Layer 4 of a small transformer language model trained on English Wikipedia (9 layers, counted from 0, width 128).
A neuron's activation on a vector x is GELU(weights . x + bias), where the dot is the dot product.
The model reads these tokens: " p" "ub" "l" "is" "he" "d"

The vector x that enters this layer's MLP at each token. A number n stands for n times 0.11.
0 " p": -1 94 -7 2 2 -2 0 1 2 1 -1 -4 9 2 -2 -4 -2 -3 -5 0 -3 2 -3 2 -5 4 -4 -4 -5 -1 6 -6 3 -2 -5 3 -2 -6 1 2 -5 1 -5 -4 -2 2 -1 4 -8 -2 -3 -1 2 -1 -1 -4 -6 -1 -2 3 5 -5 1 -3 5 -5 -3 3 0 -2 0 5 0 -3 -5 -6 -2 -3 5 -5 2 1 3 -7 -1 2 1 -4 7 -2 1 7 5 0 2 -1 -5 4 0 6 -2 3 -2 -3 -3 -10 6 -2 -5 -3 0 0 -6 -5 -4 -3 0 4 -1 1 -6 1 -1 -1 1 3 -1 5
1 "ub": 2 59 7 9 -5 -1 14 -9 8 -1 -4 0 -1 2 1 17 -3 2 -25 -2 7 3 5 -3 -9 9 -8 -1 6 17 -16 5 -2 2 -2 19 -2 -3 -16 -3 -10 4 7 -7 -13 -1 -1 1 -4 -6 6 3 5 7 8 1 4 0 0 -3 0 -7 19 4 1 -8 -1 -2 5 -16 -8 -5 5 -2 -1 3 7 -5 2 -7 -13 -8 -3 -1 4 9 -16 1 4 -8 6 -1 -10 -4 -1 -8 0 0 9 6 -11 -8 -1 12 -7 -14 4 0 -4 1 11 -1 3 -2 0 -1 -13 7 -6 -5 9 8 -1 -2 3 -5 6 -8
2 "l": 5 48 -7 -4 -6 -16 16 -9 13 0 -7 4 12 -13 4 0 3 -4 -19 -11 1 -3 4 -2 7 7 -4 -6 2 1 -9 -4 -8 2 3 14 6 -7 -3 -5 4 -2 15 -2 -2 -14 -4 -4 10 -12 6 -1 -10 -5 -11 -5 1 -11 6 -6 6 -4 6 -3 11 12 -6 0 -2 1 -13 2 1 7 11 5 10 3 1 0 -2 -8 -1 6 -3 -2 0 5 2 0 -2 7 2 -19 3 -23 -7 -2 -7 -6 4 -16 4 3 -1 -22 7 1 1 3 1 -16 18 4 13 -2 2 -7 5 17 3 13 11 0 -2 11 2 -6
3 "is": -1 54 -4 2 -1 -13 -6 -2 -9 -8 -13 6 -7 4 -4 4 -3 1 0 -5 4 11 10 1 0 -1 -4 2 -2 9 -4 -8 -18 0 -4 9 2 8 -16 2 0 -7 -4 -2 4 2 1 4 -7 -7 -8 4 -1 -10 8 -9 6 2 1 3 10 -12 3 2 2 0 0 -7 9 2 -1 6 10 1 0 12 25 1 5 -5 10 -12 -6 8 13 -4 -3 2 -6 -5 -5 -2 -6 -15 5 -7 8 -2 9 -2 -10 -20 6 8 5 -20 7 -1 1 -11 1 5 7 4 8 -13 0 -4 14 4 18 6 7 -20 -1 -13 -6 4
4 "he": 6 61 16 8 3 4 3 -25 2 0 -3 -4 -9 9 -3 3 -5 -9 -6 -1 1 1 -5 1 9 0 -1 -2 8 8 -5 -6 -12 -2 -3 10 -5 -2 -8 -3 3 2 -8 -19 -4 2 0 5 2 -9 -9 -10 -18 9 -11 0 13 -5 1 5 3 -9 11 -2 4 -3 -2 0 -2 7 -3 1 2 5 -5 -5 4 4 -3 8 4 3 1 11 -3 5 4 -1 0 -6 -19 -9 -7 -6 3 -6 7 18 -8 -12 -4 -22 5 8 -7 -3 8 0 5 -7 0 -1 4 12 8 0 0 8 4 6 13 2 4 2 -3 -11 -5 -7
5 "d": 2 71 -1 0 0 -1 -1 -2 -2 4 0 4 -3 0 -1 17 -4 -6 2 -7 8 2 -2 -3 12 3 -4 1 15 7 -17 -2 -4 3 9 3 -2 0 -4 -14 10 -11 -9 8 -4 -6 -6 -4 8 -4 0 -4 -10 0 1 -7 -1 3 -4 2 8 -2 -2 10 3 -16 -5 -5 -1 -6 -2 3 -2 -5 -4 0 -1 -7 -2 6 -4 -3 -6 1 2 8 -10 1 -4 -7 -5 -2 4 2 2 7 -3 5 0 -19 11 -19 -6 6 -4 1 11 1 2 -9 -5 -7 0 0 7 6 -12 8 -2 2 13 14 -2 6 -7 3 -7 2

Each question shows the input weights of one neuron of the MLP. A number n stands for n times 0.0075.

n282 (bias -0.051): 35 -20 -18 1 8 -35 17 -2 -11 -19 -31 18 11 -14 -20 9 -1 29 13 5 -9 -11 13 1 -3 47 12 3 16 6 6 5 -14 25 -27 4 -1 -26 -24 39 -1 -7 -5 1 -5 11 8 -6 -5 0 4 -21 24 -10 17 -39 -10 -12 -21 26 24 26 -9 10 -2 -6 -16 42 -23 4 -36 7 8 0 -20 -4 15 29 10 0 -14 -11 -2 11 23 -47 -40 -32 -17 23 8 4 47 35 44 -40 -9 15 4 1 35 20 -48 10 -16 24 -43 20 -19 22 -10 15 -8 18 11 -29 -13 -16 29 37 -14 12 -10 17 -28 -14 -7 22
It fires most on token 2 "l"

n44 (bias -0.033): -2 -14 3 10 -1 27 -19 -16 -23 14 8 22 27 -7 -37 9 0 8 -16 -20 5 30 14 -5 0 20 15 1 -19 -5 38 -1 3 -5 6 -12 14 12 -14 -9 -8 -6 6 -8 -17 -16 25 14 -19 12 -39 7 16 -20 6 30 -1 4 -22 10 -10 -20 18 -6 10 0 8 -14 18 -11 -33 -8 -3 -1 19 6 -6 6 -1 -25 -21 -16 19 7 10 -28 -9 11 -13 10 12 37 16 -22 36 2 0 12 60 28 0 -3 8 15 -44 15 -7 -18 -15 -25 10 18 -34 -6 -13 -23 19 13 -5 8 7 12 -33 8 -12 8 14 3
Its three highest activations, in order, are on tokens 1 "ub", 3 "is", 0 " p"

n392 (bias -0.021): -8 -5 -1 -12 11 -21 -14 7 -1 -1 -23 3 3 30 -6 -6 8 -11 5 1 -3 22 31 13 -20 33 3 2 12 -20 1 7 18 18 -5 10 -12 -20 6 -1 -4 0 -19 20 9 -6 -32 -12 7 -1 21 -11 8 -3 10 -2 -37 7 -11 6 -2 -8 -23 19 40 -8 -6 5 37 -4 -13 16 -27 -20 -3 4 22 11 -24 -5 -14 24 9 -8 10 6 -18 -35 -10 3 4 12 -16 12 -3 -2 5 -8 0 -10 14 7 -10 4 29 13 4 -16 -1 -14 -6 19 2 -1 11 -23 -25 -25 1 1 12 -3 -31 25 -6 10 -41 1
On which token does it fire most, and how strongly? 5 "d", at about 1.2

n442 (bias -0.038): 40 -17 -25 -29 -10 44 7 -30 22 -4 -29 15 35 0 24 -14 -5 24 -15 22 -22 -7 6 10 -14 31 -13 -17 -38 -26 12 0 8 21 -28 -24 32 32 -17 -5 32 2 -22 26 -15 -28 -18 -1 -49 -7 31 39 34 12 -24 21 -2 -28 -8 8 -5 -10 33 -3 36 -2 25 23 18 19 5 -17 9 21 -10 -21 3 12 17 -1 20 -25 -2 -30 -21 5 12 -1 12 -8 10 8 12 13 2 -43 8 43 -1 -1 2 11 12 -23 3 -2 -26 -39 18 -15 20 -23 16 -19 -9 -26 13 4 -11 30 11 6 -17 24 -8 13 -1 2
It fires most on token 2 "l"

n120 (bias -0.047): 33 -24 -11 -34 -8 -15 -19 -3 10 -7 -43 17 12 -10 -15 -2 -8 5 12 17 -25 9 17 -31 13 39 -26 17 -39 -6 17 16 9 9 -32 -28 -8 9 3 20 21 -11 -41 28 -1 12 14 21 -31 -22 -34 -12 -7 -5 11 -2 -28 14 -14 35 6 -9 -29 -13 27 22 17 27 6 -6 26 51 12 -8 -21 -17 -9 6 24 55 14 -4 -33 -3 9 -10 16 -3 -13 9 -22 9 29 28 9 -14 -1 1 0 0 46 3 -1 -10 15 35 -15 -4 -26 -24 -24 40 -10 4 4 -2 29 7 42 14 -15 8 7 -51 7 -29 -20 26
On which token does it fire most, and how strongly? 3 "is", at about 0.92

n86 (bias -0.022): 22 -9 -4 -20 6 25 -3 -20 2 -6 20 6 12 10 9 36 -8 -6 -7 4 -4 27 -17 -10 -56 -17 17 26 -8 16 -8 -23 -22 -21 -14 -1 4 30 30 4 -3 -10 -15 20 9 45 7 13 -29 14 -12 5 4 3 -12 -17 34 -30 -54 -16 33 33 -14 -24 3 -22 -7 19 -15 -11 -17 -4 -5 -8 -37 3 4 -9 -36 16 -20 -3 -3 -24 0 -28 6 10 -40 31 -4 0 -12 3 22 6 9 35 -10 -7 9 -10 6 45 -3 53 -15 -13 42 11 -9 11 12 2 -8 11 -2 0 8 -3 0 -22 -20 26 16 41 20 -17
It fires most on token 4 "he"

n285 (bias -0.004): 30 -2 -11 -13 -5 -4 2 5 -18 -1 6 4 -3 9 -12 2 -16 3 -16 9 1 26 -18 32 2 3 -19 -6 22 -3 6 -4 40 3 14 -5 -16 -19 19 -23 -13 -5 -13 3 12 -4 11 -20 46 -6 -58 -9 7 18 -5 -10 -9 9 -15 -14 11 -7 -8 -22 1 -39 28 0 11 -24 -3 11 -14 -7 21 -13 -15 -9 -9 5 -18 2 6 -17 -19 -11 -28 12 -9 23 11 3 30 21 5 7 2 -8 1 12 8 16 18 2 3 -10 -13 21 -8 3 -17 -12 6 18 9 10 14 -13 -3 6 -19 -9 14 3 1 15 6 -19
It fires most on token 5 "d"

n502 (bias -0.025): 27 -4 -23 -24 20 0 2 -13 -9 -6 4 1 1 10 -9 -11 -13 -14 17 12 -7 7 0 -3 4 -2 -12 -20 30 -14 1 7 11 29 0 12 4 5 21 14 -8 -48 -7 24 13 -5 9 1 1 9 -12 -21 5 -8 19 4 -2 7 -5 -3 18 -11 -13 0 28 -14 1 7 -13 1 15 10 8 -3 -4 -5 -18 -24 10 3 2 -4 4 -22 0 -17 -45 29 -5 1 -24 13 7 10 10 -4 -13 1 14 -9 16 3 -36 -13 -6 1 -3 -18 27 -13 -17 -4 -20 1 1 14 40 26 -13 10 -15 -10 23 -12 0 -5 6 -7
Its two highest activations, in order, are on tokens 5 "d", 0 " p"